Layer 8 of a small transformer language model trained on English Wikipedia (12 layers, counted from 0, width 128).
A neuron's activation on a vector x is GELU(weights . x), where the dot is the dot product.

Input weights of the MLP neurons that the questions are about. A number n stands for (n - 500) times 0.0013.
n22: 484 592 729 369 538 480 508 614 582 626 664 408 467 643 380 492 590 639 584 460 424 725 700 536 508 584 661 492 400 435 243 683 433 323 677 280 115 504 347 383 403 207 323 417 400 709 480 550 359 718 405 527 622 508 405 461 622 476 369 492 425 721 371 500 464 405 714 566 488 586 471 246 580 833 587 557 638 328 614 449 365 549 539 508 528 262 391 664 420 377 571 512 516 429 524 586 519 418 370 608 475 474 726 484 778 610 474 488 508 424 625 595 479 508 626 709 313 577 532 611 764 656 370 524 626 173 549 347
n36: 622 476 642 458 397 772 465 509 601 870 543 817 463 532 570 711 579 89 631 616 320 586 521 336 746 568 519 518 680 526 460 574 86 391 519 287 766 468 396 460 513 541 482 287 574 500 450 582 702 596 440 272 642 588 435 207 523 482 545 517 455 603 590 536 722 455 361 442 727 421 547 545 586 394 519 213 560 708 550 488 266 541 491 608 541 235 797 408 514 563 327 318 233 589 577 222 531 307 166 280 481 361 514 531 405 266 521 312 514 255 646 523 603 454 544 634 644 623 546 460 723 504 433 469 292 549 639 736
n37: 426 389 488 345 434 331 603 667 456 363 566 578 522 341 441 874 575 365 561 334 640 582 519 558 627 696 483 564 560 484 294 729 613 237 433 549 508 412 640 564 456 340 367 536 413 669 665 570 578 360 348 640 363 521 492 500 330 706 500 694 650 205 586 715 381 739 690 646 681 408 487 674 709 587 436 809 504 547 500 526 293 367 432 488 608 216 723 383 607 411 432 299 590 416 340 353 568 440 472 512 700 451 434 600 605 460 419 369 343 336 278 513 411 796 504 601 431 718 537 512 462 424 581 411 576 576 508 820
n56: 481 615 834 731 441 258 528 477 753 638 390 736 650 414 694 916 643 304 605 743 619 587 571 737 411 558 470 631 827 550 752 246 524 70 559 288 465 475 539 378 355 592 774 557 537 781 471 661 555 330 445 573 617 510 344 574 637 495 481 495 214 643 473 166 418 362 514 430 486 369 480 692 543 490 555 146 724 468 632 465 423 152 810 624 642 378 296 652 437 343 684 656 346 557 544 519 514 425 718 682 445 442 505 344 403 575 437 132 535 437 375 634 316 525 509 291 299 515 306 605 332 540 657 265 481 500 518 374
n67: 686 481 408 350 588 335 639 446 483 595 181 797 425 550 459 393 324 566 525 507 351 432 424 705 392 450 603 514 571 527 351 409 613 443 566 754 604 431 597 486 562 536 433 500 497 457 536 309 531 500 381 415 449 386 350 697 406 633 710 507 479 613 503 837 278 486 620 484 563 406 751 361 651 580 645 561 435 534 431 539 418 449 479 468 536 514 630 438 697 634 493 405 665 567 522 632 392 538 440 778 522 517 558 290 523 392 373 441 440 564 593 485 555 507 616 412 504 543 428 592 496 841 585 415 353 532 650 554
n88: 464 730 685 426 504 531 513 590 390 411 431 650 463 392 687 338 356 338 419 549 560 532 454 555 382 721 407 606 486 599 585 592 487 505 700 600 294 431 459 584 386 532 376 731 561 491 185 552 569 363 779 195 518 519 500 627 560 313 325 531 715 625 780 585 373 178 504 256 433 597 416 434 514 261 519 609 518 197 491 553 567 620 540 392 587 566 80 375 223 612 358 802 364 522 464 372 610 689 331 347 500 164 235 659 682 478 517 820 396 631 580 449 337 297 584 317 715 655 373 656 681 383 393 455 491 647 378 745
n102: 476 525 500 496 402 461 597 492 632 516 220 568 679 512 619 433 308 500 512 634 341 532 585 440 427 675 369 539 633 322 535 455 225 552 508 827 64 455 492 632 712 464 660 465 669 516 376 451 606 472 458 587 411 390 705 404 625 640 377 754 642 390 523 299 556 591 437 340 296 334 409 630 592 367 628 376 544 447 310 316 646 484 446 591 569 469 749 520 552 575 340 543 580 555 368 415 233 589 449 567 442 500 673 855 638 582 437 604 558 456 313 447 389 463 688 422 571 636 608 433 353 345 469 579 644 727 366 620
n152: 636 53 543 560 265 741 702 302 377 487 513 663 927 392 103 621 597 320 396 563 354 514 538 523 676 365 663 478 405 470 500 546 157 500 430 477 406 666 614 320 474 441 407 411 692 309 304 491 543 618 569 328 477 630 448 496 422 491 464 417 554 433 500 460 427 554 487 425 353 584 580 377 713 280 415 450 647 920 573 586 446 417 650 460 403 549 792 472 518 326 456 304 450 549 281 346 399 408 446 455 580 180 555 584 608 208 347 277 453 740 222 467 673 422 669 464 765 413 564 509 467 575 777 338 487 447 492 318
n157: 662 332 275 639 608 534 453 438 521 797 463 355 564 417 374 535 531 352 395 790 346 632 751 117 390 583 280 538 546 696 513 447 461 364 464 478 631 625 351 568 538 596 423 406 420 680 747 312 650 548 687 533 376 608 362 327 717 284 583 846 400 560 217 734 697 366 595 476 534 594 717 405 430 722 464 504 389 621 380 381 470 536 432 131 589 167 412 415 702 608 539 315 531 569 672 509 313 598 388 687 368 362 487 517 572 363 402 360 577 202 728 401 599 545 517 595 383 641 491 392 293 492 327 426 504 582 484 579
n185: 621 548 457 513 575 557 423 575 674 668 504 537 511 454 320 574 547 621 757 414 251 366 585 471 383 637 496 443 526 516 447 572 602 721 877 783 96 415 312 480 399 425 565 496 384 479 249 488 484 458 603 658 724 428 480 548 656 332 665 560 516 599 769 578 837 475 558 580 639 569 547 447 679 593 305 437 441 560 584 194 703 623 739 335 179 439 517 538 550 286 512 655 504 700 437 589 544 347 545 326 617 376 504 691 789 382 430 524 487 633 561 526 256 403 467 566 318 596 600 459 453 727 549 669 529 545 465 558
n201: 593 721 249 670 601 468 558 412 55 445 465 764 508 390 557 390 391 518 689 468 403 663 825 225 688 459 381 527 780 513 491 585 404 649 743 407 672 476 342 617 913 148 541 841 647 584 533 663 742 393 500 263 416 609 698 563 322 551 348 603 505 514 509 605 412 463 477 547 477 693 672 378 565 505 250 360 805 190 444 319 472 331 599 560 646 405 533 292 542 578 636 473 403 718 295 662 558 294 482 693 457 427 318 672 580 450 478 509 370 736 495 548 629 184 577 423 326 500 416 436 676 547 482 560 699 450 526 672
n202: 841 427 475 587 486 576 625 746 439 365 574 522 615 515 496 584 500 589 802 628 272 385 288 705 554 482 622 471 407 651 558 635 445 337 424 567 462 651 500 414 561 248 359 362 386 664 463 588 549 448 511 574 553 542 419 575 470 567 566 411 643 496 623 397 837 511 635 395 424 212 370 527 519 508 338 463 320 581 470 476 305 568 608 643 444 594 519 696 693 631 601 351 459 478 548 522 496 557 464 349 554 242 485 333 588 442 691 547 415 652 504 527 618 594 431 274 427 396 478 675 401 592 325 471 692 507 407 437
n209: 490 515 581 612 464 206 610 441 726 355 414 438 652 637 441 472 597 592 457 218 446 333 698 295 385 699 324 555 520 482 594 379 542 567 363 695 608 553 552 569 808 457 281 631 340 519 500 427 689 290 459 306 476 539 419 555 303 533 580 541 39 425 265 345 686 594 660 552 439 578 431 762 395 548 233 591 154 545 707 535 434 611 138 524 596 472 553 476 571 233 654 491 676 272 405 366 237 302 397 533 713 434 677 891 626 426 420 445 233 448 752 564 412 548 799 505 363 533 639 739 300 641 580 547 263 122 434 414
n211: 596 271 641 588 378 349 858 377 425 457 90 702 755 352 599 457 397 430 471 647 386 346 402 712 458 352 411 472 490 427 400 856 339 630 786 419 426 734 380 556 523 433 420 528 324 519 457 587 372 428 395 486 529 245 240 463 539 471 476 343 685 647 801 329 534 400 353 627 391 533 356 539 438 534 889 495 315 706 646 491 362 539 392 681 393 519 36 632 399 367 528 519 231 655 408 458 370 281 651 529 450 242 229 481 509 406 428 551 719 783 655 530 574 441 561 604 500 731 437 661 904 393 737 772 495 599 245 380
n307: 563 430 756 500 233 409 814 708 275 413 336 492 223 517 756 726 366 423 437 400 448 580 605 271 406 513 612 602 746 444 171 568 351 652 448 277 383 667 597 255 610 563 682 583 386 585 589 460 532 483 448 324 526 401 672 386 594 657 546 382 325 575 516 412 369 575 446 608 508 529 422 466 601 739 837 517 624 387 641 439 387 316 545 366 504 418 500 414 437 463 541 595 652 475 487 578 410 545 471 517 443 668 470 685 654 689 678 700 391 883 369 383 344 307 537 376 258 504 619 479 716 410 442 563 492 657 351 614
n405: 393 555 433 409 349 539 904 559 569 439 609 624 480 407 299 315 214 449 306 382 433 567 545 290 702 619 350 547 681 534 732 324 55 304 623 411 569 509 420 478 341 100 426 657 359 313 424 500 492 531 626 660 302 450 352 637 392 500 421 530 500 377 660 518 420 583 487 289 570 401 486 665 571 469 403 147 433 610 581 146 601 261 483 570 423 452 478 446 655 548 643 234 509 622 509 789 384 539 356 319 375 624 299 626 395 595 554 603 482 788 482 692 774 401 544 483 474 241 558 448 555 381 430 562 483 522 244 469
n409: 262 757 497 749 442 524 453 637 537 338 520 438 613 452 411 503 486 669 384 510 425 655 398 324 590 418 528 540 414 588 347 535 273 421 684 545 433 734 424 610 680 679 530 365 503 552 583 379 549 459 383 520 392 690 631 649 695 642 350 540 476 476 484 483 469 534 384 403 314 336 564 512 576 528 482 434 476 562 500 578 551 392 611 483 587 463 479 542 555 388 524 405 682 396 535 353 273 573 368 268 464 433 330 450 597 329 445 646 304 462 589 571 404 580 470 459 565 659 739 459 447 646 534 312 379 628 663 514
n426: 365 483 288 633 337 492 467 508 520 467 460 567 389 391 643 533 174 610 609 380 428 306 519 517 431 554 409 561 425 823 396 551 541 508 699 403 808 628 639 602 415 281 376 525 456 648 377 708 767 466 388 484 560 470 476 626 521 365 421 553 338 450 632 396 399 284 429 469 595 406 808 397 487 726 561 322 568 456 526 450 467 466 303 421 470 770 420 324 235 512 459 248 328 537 466 541 594 427 657 788 487 512 593 767 255 746 555 516 666 454 465 721 872 350 521 306 567 648 610 575 720 411 662 646 488 232 559 483
n432: 363 522 773 521 496 398 581 504 613 344 678 671 588 541 500 500 560 504 504 484 579 579 650 538 564 525 816 670 213 271 422 546 357 387 680 471 436 576 579 274 468 338 361 610 496 629 567 405 287 391 784 516 610 491 496 540 424 592 665 251 578 451 618 714 521 623 743 675 578 334 689 568 508 234 673 383 273 579 412 640 558 470 626 545 314 492 479 318 671 516 488 345 525 533 563 387 673 532 340 785 591 438 374 646 542 301 648 492 228 475 344 470 457 394 573 459 574 504 906 869 701 504 508 273 524 439 454 383
n437: 620 512 375 520 632 618 646 725 421 592 232 430 518 615 392 319 603 272 519 511 412 449 489 644 361 832 603 639 439 412 427 795 321 446 615 357 492 543 411 496 500 512 322 489 694 687 481 648 371 449 724 522 747 460 592 650 359 558 469 478 607 511 482 439 434 653 626 429 523 406 576 475 353 500 597 687 449 589 582 468 308 508 636 270 351 500 434 753 581 274 625 538 318 432 434 549 245 601 523 592 452 144 531 390 429 489 562 317 395 415 440 584 508 366 511 652 623 317 321 523 759 525 573 281 481 466 518 578
n439: 519 729 496 582 475 571 264 598 474 478 341 648 382 496 465 696 687 743 474 590 504 527 648 420 367 481 437 470 540 410 79 581 594 580 480 473 535 651 717 323 769 428 511 422 584 737 692 362 493 481 641 475 481 492 402 588 481 423 504 449 485 492 424 722 629 485 763 430 339 648 374 331 374 550 761 623 492 471 928 479 576 488 255 534 284 370 343 364 580 447 455 519 462 507 473 367 695 386 429 436 674 401 634 429 413 530 635 533 500 416 405 625 555 701 463 339 579 435 401 568 379 504 601 443 403 571 443 386
n452: 585 656 373 521 396 484 346 674 441 572 473 594 489 670 508 448 500 559 536 725 585 541 361 631 618 690 187 405 368 334 492 413 408 614 688 699 466 393 390 334 642 232 408 548 637 610 611 473 508 394 604 620 409 662 214 508 533 394 460 504 601 424 423 351 427 408 580 285 572 551 466 621 410 512 766 561 553 539 521 651 391 401 460 677 516 686 512 488 394 356 440 803 545 544 627 595 264 445 456 666 500 511 430 663 455 500 359 355 508 646 593 567 810 438 867 340 573 508 786 480 124 451 604 258 432 368 776 431
n479: 289 597 346 380 554 428 524 819 433 484 389 524 444 158 279 797 434 539 391 484 350 545 743 691 379 689 367 512 437 504 556 525 301 484 662 500 450 463 585 586 375 549 667 591 788 512 504 519 346 760 396 692 328 463 512 602 660 500 416 574 540 712 554 324 415 652 696 237 253 492 525 467 524 541 517 414 733 469 402 456 472 410 382 540 816 634 516 719 435 516 334 595 500 667 581 429 555 575 424 295 399 699 708 702 456 721 390 567 513 245 542 596 271 488 444 556 400 581 451 528 483 620 352 500 508 369 462 654
n505: 568 645 608 469 382 563 507 600 478 645 314 440 400 470 263 549 647 511 432 522 547 504 490 515 449 564 593 632 425 776 437 864 530 587 547 376 523 834 561 529 496 538 367 526 576 492 325 486 453 371 436 618 523 450 658 606 569 694 657 522 676 500 511 399 681 742 612 424 541 636 196 527 553 588 374 599 638 615 485 613 403 515 658 698 423 382 367 754 515 347 518 722 496 359 451 658 493 405 292 395 363 454 485 448 479 485 465 489 222 511 602 488 438 608 500 277 507 390 443 824 492 636 645 245 256 374 461 508

Each question shows a token from some text and the vector x that enters the MLP there. A number n stands for (n - 500) times 0.014.

" history": 511 512 511 606 767 551 450 440 492 361 626 479 428 457 514 339 498 579 469 466 472 413 282 527 418 471 542 551 494 312 534 555 559 536 406 328 583 541 448 671 379 552 488 596 557 503 424 489 509 479 369 592 480 602 529 449 493 415 539 431 575 591 396 508 314 521 445 775 488 465 600 499 498 454 481 474 516 524 360 699 455 501 572 557 491 541 555 536 496 447 339 466 393 526 447 594 632 442 601 469 563 555 563 442 452 552 571 489 507 491 533 716 551 515 409 563 387 572 414 507 471 500 476 651 464 604 344 464
The neuron with the highest activation: n426

" the": 490 475 412 518 612 641 530 352 512 450 629 525 494 424 499 472 487 589 550 495 498 471 501 559 581 464 533 560 536 397 565 491 510 538 272 480 456 477 497 480 404 593 382 477 482 400 479 470 682 468 363 441 455 485 446 495 520 458 528 455 718 702 428 610 441 468 492 703 439 519 417 411 435 415 551 555 482 500 554 682 681 471 528 482 483 540 468 469 599 504 194 598 404 493 524 541 578 540 580 545 514 538 555 544 513 413 453 632 479 488 472 581 540 529 529 495 449 446 508 489 454 330 490 445 454 485 403 479
Which two neurons fire most, strongest first? n88, n152

" engine": 481 495 454 532 851 691 471 360 515 382 470 410 442 588 514 331 560 522 527 493 422 485 341 529 484 538 463 569 398 423 520 519 522 552 369 578 496 480 440 680 449 588 515 493 478 467 488 501 565 397 344 575 567 489 685 515 494 527 455 348 597 616 337 512 449 476 378 816 471 509 533 325 526 529 517 529 569 615 485 741 499 502 556 477 482 476 485 443 558 451 253 632 467 450 502 623 562 532 496 470 496 580 531 424 553 381 628 601 511 456 444 632 495 442 523 589 388 506 452 462 401 476 439 417 573 572 404 456
The neuron with the highest activation: n437

"1": 415 488 402 510 625 532 571 387 498 279 706 526 532 574 515 345 657 548 482 453 507 534 361 430 538 650 534 641 506 304 525 510 498 527 352 439 504 530 461 612 397 613 496 506 572 569 540 461 472 509 289 338 549 449 575 463 521 518 496 448 600 709 442 412 403 500 515 619 472 472 374 525 493 527 417 473 542 514 511 557 643 484 418 523 569 608 646 514 565 405 474 467 547 259 481 570 460 471 521 489 575 548 500 531 393 377 554 513 524 550 568 629 434 501 455 609 470 547 374 465 439 544 568 621 485 416 407 392
The neuron with the highest activation: n209

" in": 394 530 383 578 681 605 520 436 459 413 548 539 436 505 488 359 493 559 564 520 658 491 481 432 499 516 457 571 604 520 532 587 425 423 360 466 579 461 470 677 478 565 590 407 487 456 528 518 570 485 481 522 525 501 491 480 531 495 506 440 716 674 484 511 442 497 415 723 416 562 429 458 505 426 460 556 555 390 432 664 595 529 443 412 569 553 542 505 531 510 126 496 443 386 566 480 480 533 413 477 521 475 585 474 470 370 493 536 542 535 438 683 505 488 386 541 442 561 340 507 429 446 448 553 521 489 413 590
The neuron with the highest activation: n88

"in": 393 375 472 481 652 482 431 477 562 398 521 431 324 631 556 434 412 606 454 498 547 567 318 441 619 523 589 561 457 501 567 547 622 539 422 467 603 460 556 577 441 482 603 456 445 386 595 509 394 488 491 507 543 525 502 434 468 550 532 340 621 617 441 553 519 400 460 487 449 404 477 438 447 556 491 564 500 522 512 557 546 604 566 524 639 528 574 474 575 326 393 565 582 345 576 647 461 506 449 486 498 707 463 520 291 401 535 503 482 553 480 615 497 490 508 515 503 545 419 568 202 562 587 577 475 509 394 389
The three highest activations, in order: n452, n67, n505

"ly": 516 461 463 440 586 488 525 325 520 515 478 569 475 603 482 371 582 475 468 505 451 545 438 475 418 419 537 587 527 390 608 434 563 451 349 600 609 475 376 551 493 611 526 557 539 530 576 537 682 478 307 597 455 481 470 374 486 467 485 542 715 645 512 514 480 477 439 799 527 480 458 461 479 456 449 498 576 486 441 589 627 480 540 487 482 524 513 485 516 509 188 488 488 480 612 518 556 397 568 528 447 504 588 582 488 345 497 522 568 566 451 579 493 481 400 553 500 545 422 493 418 495 381 479 503 422 371 580
The most active neuron and its activation: n157, at about 1.2

"der": 513 591 401 591 782 577 442 537 605 476 584 390 465 550 573 580 650 577 521 457 688 431 251 486 570 491 613 498 473 363 683 515 484 512 305 472 614 487 473 589 383 524 479 463 437 505 582 490 544 443 359 677 483 401 547 429 466 537 420 385 594 637 349 496 437 426 435 549 427 428 482 436 441 488 489 542 488 635 483 675 562 477 576 514 529 554 416 561 513 366 424 485 453 438 477 698 538 489 589 414 658 495 466 499 372 450 528 627 431 416 527 604 526 520 504 586 380 474 513 518 346 450 423 450 460 559 439 445
The neuron with the highest activation: n202

"9": 426 402 456 425 641 476 479 342 489 476 587 439 445 466 572 417 486 624 532 528 503 527 434 496 483 501 560 537 546 417 614 674 498 530 341 563 615 532 522 505 540 469 544 342 501 451 567 419 559 462 359 495 468 538 470 391 513 505 429 487 571 709 370 378 402 499 438 595 510 569 416 512 534 465 420 404 571 481 474 620 635 509 276 508 583 651 698 477 627 481 402 585 481 245 467 465 494 584 517 591 493 609 487 558 480 430 654 523 492 607 416 600 428 493 483 575 430 486 409 471 470 505 535 651 517 454 407 503
Which two neurons fire most, strongest first? n209, n102

" ": 455 531 412 453 573 552 553 371 502 415 736 463 255 523 578 393 299 574 438 471 496 551 482 464 583 487 385 434 564 375 718 660 507 530 383 535 396 468 537 544 430 490 556 505 347 533 572 491 529 407 417 589 453 469 545 353 521 513 447 451 636 639 417 606 431 504 487 630 448 499 412 520 484 501 388 516 552 572 508 582 498 518 527 454 550 569 552 491 568 517 379 547 395 410 385 652 451 509 541 571 540 673 560 482 503 330 674 535 614 536 451 524 528 410 514 454 516 500 426 543 393 336 539 508 549 638 420 508
The neuron with the highest activation: n405

"ul": 506 504 379 606 602 567 406 523 567 436 481 460 491 548 500 367 563 556 602 373 420 527 405 435 523 517 592 571 491 479 539 557 513 562 413 584 505 439 480 660 417 528 561 506 425 482 475 604 491 441 472 665 617 435 590 604 418 431 468 381 705 648 451 503 383 491 388 618 434 572 398 533 464 499 546 482 565 581 388 563 603 516 506 508 586 566 443 524 557 407 353 330 514 521 592 608 691 387 503 502 486 410 483 406 443 427 456 474 503 554 479 639 485 569 495 525 465 478 598 425 268 429 448 490 450 461 407 501
The neuron with the highest activation: n185

" film": 542 511 431 443 946 694 465 420 492 479 515 463 351 512 510 269 522 614 449 551 515 458 363 545 472 557 417 553 463 402 616 559 541 569 396 313 542 477 440 672 409 541 502 499 520 466 480 513 454 418 339 576 481 573 587 576 499 516 501 388 620 612 380 485 355 483 408 710 426 537 549 420 539 463 462 497 433 441 431 675 513 538 584 499 446 465 613 493 601 442 346 508 410 543 498 598 522 508 603 581 533 494 481 464 457 467 531 596 479 457 543 625 576 527 429 577 325 492 406 568 536 464 470 543 510 561 368 541
The most active neuron and its activation: n437, at about 2.7

" series": 501 539 435 492 820 562 486 361 458 478 535 449 462 543 525 324 498 707 469 586 447 512 427 453 472 469 374 611 441 515 530 496 570 573 355 440 612 535 464 662 397 584 556 438 514 514 417 492 540 430 399 616 478 551 546 503 548 463 476 326 661 616 310 420 368 533 363 768 453 559 420 437 507 559 460 551 592 479 509 569 510 522 521 478 494 539 618 541 655 437 277 514 469 473 550 595 520 572 516 505 525 554 515 507 545 366 607 469 427 414 503 561 530 488 479 562 405 530 366 466 430 483 485 555 512 547 366 491
Which two neurons fire most, strongest first? n157, n505

"er": 499 484 357 436 576 586 419 406 515 523 531 384 336 564 536 456 592 648 586 443 562 511 235 536 538 474 614 524 558 450 514 629 474 514 427 551 690 487 479 610 481 423 695 541 486 458 475 525 585 476 472 552 487 443 530 447 508 435 394 356 580 679 358 548 530 360 494 583 600 516 489 586 314 536 519 445 599 568 440 611 606 451 521 415 574 683 578 445 503 380 508 492 443 403 476 576 524 497 457 495 348 644 426 482 306 358 675 527 473 521 449 507 460 439 501 546 555 536 447 473 392 395 621 538 542 555 460 418
The neuron with the highest activation: n426

" Shi": 512 641 331 463 749 612 480 314 554 378 541 471 288 477 515 444 587 700 529 439 652 613 369 461 573 579 456 568 519 309 506 616 546 513 323 450 517 540 474 529 532 556 604 467 452 490 510 429 545 407 461 592 545 506 527 370 388 447 460 300 654 644 526 535 345 570 431 503 422 516 504 464 466 380 576 517 501 583 443 630 510 573 536 444 459 547 637 440 535 471 407 475 527 388 536 617 544 459 476 504 459 523 499 595 327 327 539 533 459 606 422 461 473 587 502 544 524 585 486 489 517 454 523 584 492 472 414 534
The most active neuron and its activation: n432, at about 1.6

" (": 509 552 499 473 597 493 480 415 554 304 658 419 287 534 466 362 538 700 496 382 495 543 395 457 613 400 451 632 552 292 482 515 500 578 449 418 559 397 532 508 449 461 582 327 451 506 558 462 497 350 343 526 507 499 497 498 468 451 442 480 611 681 433 520 446 483 456 691 526 510 549 480 576 422 541 517 558 655 554 690 672 390 478 412 519 517 460 471 610 531 301 524 478 513 530 620 579 458 617 553 516 544 485 518 578 346 506 393 518 625 526 601 579 555 431 608 453 529 481 484 494 348 485 551 503 500 410 460
The neuron with the highest activation: n432

" called": 471 529 527 506 604 623 554 358 526 348 434 509 502 482 516 369 474 576 486 565 614 595 390 487 458 497 542 575 537 455 519 476 504 489 317 403 466 422 477 562 517 572 579 396 520 454 464 525 598 465 389 619 522 518 505 536 458 447 596 385 723 677 331 498 405 534 409 594 411 513 376 488 507 539 436 604 685 466 513 513 558 544 474 426 520 562 586 525 524 397 226 481 550 561 581 552 478 460 534 520 522 585 565 483 502 424 534 574 455 502 537 542 501 567 447 455 513 557 400 505 403 378 570 417 497 514 364 476
The neuron with the highest activation: n102

" c": 547 380 458 450 773 678 522 449 486 539 639 478 335 523 510 361 542 610 463 450 486 583 482 527 501 585 453 530 514 406 524 540 642 524 449 444 507 502 444 649 453 627 562 537 421 518 460 490 524 432 493 497 434 428 516 521 450 523 452 438 633 695 399 403 376 473 377 602 553 530 436 307 574 479 444 555 543 599 544 513 488 655 577 376 477 600 482 597 503 467 231 499 401 369 550 543 576 497 528 527 399 579 525 445 510 456 527 442 506 478 535 596 590 527 552 629 554 499 324 425 509 452 436 429 500 579 361 430
Which two neurons fire most, strongest first? n437, n22

")": 487 452 461 479 796 609 477 496 471 301 566 497 460 613 477 347 504 470 622 514 562 528 365 566 487 458 457 591 500 479 496 490 533 526 429 525 501 433 509 529 413 548 541 469 432 578 504 528 637 408 391 677 518 546 530 385 527 497 525 485 677 655 503 464 431 495 478 806 531 543 482 339 572 577 534 544 587 533 550 676 562 531 416 432 463 534 504 492 559 385 335 429 422 500 486 519 520 397 490 414 525 513 551 422 432 385 503 481 390 479 544 668 400 597 423 680 433 455 426 520 405 378 482 524 578 515 390 425
The three highest activations, in order: n37, n22, n185

"le": 473 597 436 533 655 493 441 375 546 484 646 419 448 575 613 398 564 564 529 369 523 540 337 573 457 483 574 600 590 519 538 481 536 418 376 454 520 462 384 632 506 500 528 528 366 583 601 506 642 365 318 632 421 558 661 556 480 414 383 419 656 595 395 465 546 432 445 671 512 440 436 470 529 497 519 574 609 570 471 555 683 480 463 477 469 596 500 549 648 453 573 675 391 466 447 502 487 496 537 451 532 462 469 440 470 448 544 331 488 628 608 549 496 453 444 556 479 498 472 471 371 329 393 451 529 423 417 491
The neuron with the highest activation: n56

"ku": 626 523 454 504 653 575 458 406 508 512 494 364 285 562 521 517 513 631 536 466 567 542 361 509 530 573 519 565 469 474 589 566 544 530 430 353 585 428 555 645 387 545 567 626 422 482 486 446 542 350 353 606 478 652 559 422 466 503 507 245 635 584 500 540 412 468 502 536 456 424 380 405 469 435 572 483 534 540 472 635 624 504 469 460 546 532 494 487 614 362 339 455 491 372 482 606 596 468 471 476 645 683 394 391 297 373 650 482 426 565 524 506 515 504 685 546 497 507 484 535 288 487 494 550 527 523 444 527
The neuron with the highest activation: n505

" as": 529 477 410 583 514 547 571 276 459 405 562 487 413 494 454 404 559 506 537 420 464 583 399 502 478 521 467 535 505 391 542 428 502 549 414 503 552 484 531 510 499 573 482 531 422 472 487 482 674 516 428 559 426 498 542 456 479 525 505 519 664 686 401 555 301 409 473 687 341 593 441 453 545 450 530 488 634 601 530 562 736 419 527 310 604 599 399 610 570 451 221 492 483 441 574 468 582 543 515 518 539 587 570 537 553 335 509 550 553 542 489 612 495 555 404 657 529 388 452 448 443 387 469 527 487 457 411 457
The neuron with the highest activation: n152

"0": 434 500 492 448 581 514 579 454 590 526 695 476 478 518 522 390 511 482 564 423 591 504 377 477 513 571 453 617 601 506 530 445 370 436 476 385 612 460 523 449 399 489 516 450 455 431 496 450 511 385 350 631 519 495 558 576 462 492 436 482 675 739 364 471 532 507 462 509 489 350 397 509 547 515 505 398 552 586 418 503 705 379 482 567 515 595 631 587 594 449 393 680 472 486 473 427 527 542 457 505 506 583 475 508 575 366 565 523 580 596 545 652 413 594 502 564 341 538 482 425 515 418 469 447 475 470 391 410
The neuron with the highest activation: n405

" are": 504 507 450 526 614 507 522 377 517 534 539 519 417 600 543 478 513 514 413 465 410 502 449 489 478 401 473 624 426 403 597 469 543 494 358 582 569 454 466 611 548 612 539 483 448 509 538 495 585 494 385 567 452 463 481 491 518 475 500 365 741 713 469 503 482 506 403 754 505 432 402 490 510 428 555 517 573 492 432 628 668 466 448 469 514 534 424 471 480 492 187 554 494 486 571 490 473 442 581 486 473 494 530 596 460 399 533 515 513 481 500 609 427 454 375 548 445 559 400 488 462 516 506 561 574 580 368 485
The most active neuron and its activation: n211, at about 2.4

" team": 432 480 464 633 738 618 534 447 516 406 528 510 423 524 508 340 524 644 461 423 497 431 341 531 467 499 521 604 450 349 598 615 573 513 301 458 557 509 419 635 558 512 450 484 578 496 423 503 461 449 364 677 452 587 612 512 503 533 483 382 613 600 411 539 345 496 388 744 496 471 574 375 474 466 481 466 498 542 478 658 356 530 534 431 440 512 596 526 549 504 332 565 473 473 548 669 484 490 582 549 439 559 548 484 491 454 538 488 397 428 499 639 588 515 418 654 285 454 408 524 515 503 427 564 571 539 370 535
The neuron with the highest activation: n437

"ot": 508 510 425 583 691 577 494 511 554 524 523 423 310 531 564 441 706 503 423 435 471 654 251 535 494 529 514 624 544 383 613 484 567 476 357 575 600 513 500 677 390 557 587 592 452 473 508 483 576 470 352 611 647 472 607 479 500 490 501 352 591 645 437 474 525 427 424 560 406 507 417 437 482 474 507 497 513 536 439 721 562 498 450 611 475 473 440 486 534 383 552 436 556 388 436 570 483 532 550 557 497 506 484 375 426 426 598 499 482 486 442 562 454 541 359 661 528 628 436 395 305 482 468 554 510 541 385 362
The most active neuron and its activation: n56, at about 0.68

"\n": 569 467 470 559 613 518 459 429 513 391 578 494 373 492 502 506 516 560 509 486 551 488 420 481 466 453 514 480 507 379 549 473 567 501 301 470 609 478 501 553 505 564 619 500 455 489 552 507 539 482 438 535 514 483 563 440 543 440 467 436 636 732 325 492 480 509 323 724 554 510 521 558 550 458 446 523 418 541 574 645 602 540 373 324 492 505 452 491 595 434 310 467 419 356 447 564 491 464 601 559 525 540 616 627 646 410 479 504 506 570 512 558 474 549 465 524 386 466 428 550 530 502 509 633 485 475 327 462
The neuron with the highest activation: n209

" Dark": 506 611 373 413 728 501 437 466 535 466 505 461 301 454 534 487 487 606 457 504 636 570 353 516 489 531 480 551 494 446 613 504 547 540 290 433 544 510 480 670 348 555 606 422 518 506 508 448 473 470 328 569 538 450 580 551 503 474 519 275 678 631 326 474 385 442 503 589 359 508 539 418 458 531 555 626 519 540 483 610 565 590 443 443 468 627 656 528 610 494 299 547 505 388 510 663 557 485 552 520 524 616 512 471 401 374 563 492 460 495 493 451 437 510 558 505 555 536 355 499 400 435 543 439 512 505 416 570
The neuron with the highest activation: n67

" Ka": 571 567 365 484 790 561 449 412 498 437 603 418 282 514 520 487 539 636 530 506 665 572 269 507 490 463 494 632 458 367 537 553 588 548 333 482 527 581 569 608 562 493 498 412 468 506 462 439 624 376 423 459 407 539 583 401 452 503 499 340 662 676 530 524 391 572 446 529 464 460 492 523 521 464 572 486 550 434 587 656 653 558 468 400 422 516 528 505 512 459 390 594 491 355 507 654 512 499 542 527 539 588 533 492 248 375 485 510 574 514 413 429 478 596 538 561 454 467 445 471 425 407 500 582 484 504 413 471
The most active neuron and its activation: n439, at about 2.1

".": 521 509 425 556 712 418 506 369 514 379 510 470 332 520 508 449 569 489 531 498 511 525 352 501 537 580 436 518 466 527 522 520 506 571 318 376 510 524 517 582 512 542 509 507 580 583 515 476 607 501 438 569 548 509 505 445 541 417 519 393 704 678 480 532 469 466 331 671 565 537 460 313 539 528 478 481 473 552 496 638 571 542 404 423 471 576 560 516 490 511 263 400 526 426 495 521 562 502 666 496 531 589 515 414 499 313 385 541 472 521 515 618 564 511 468 511 462 523 419 513 441 248 542 615 525 497 389 505
The neuron with the highest activation: n426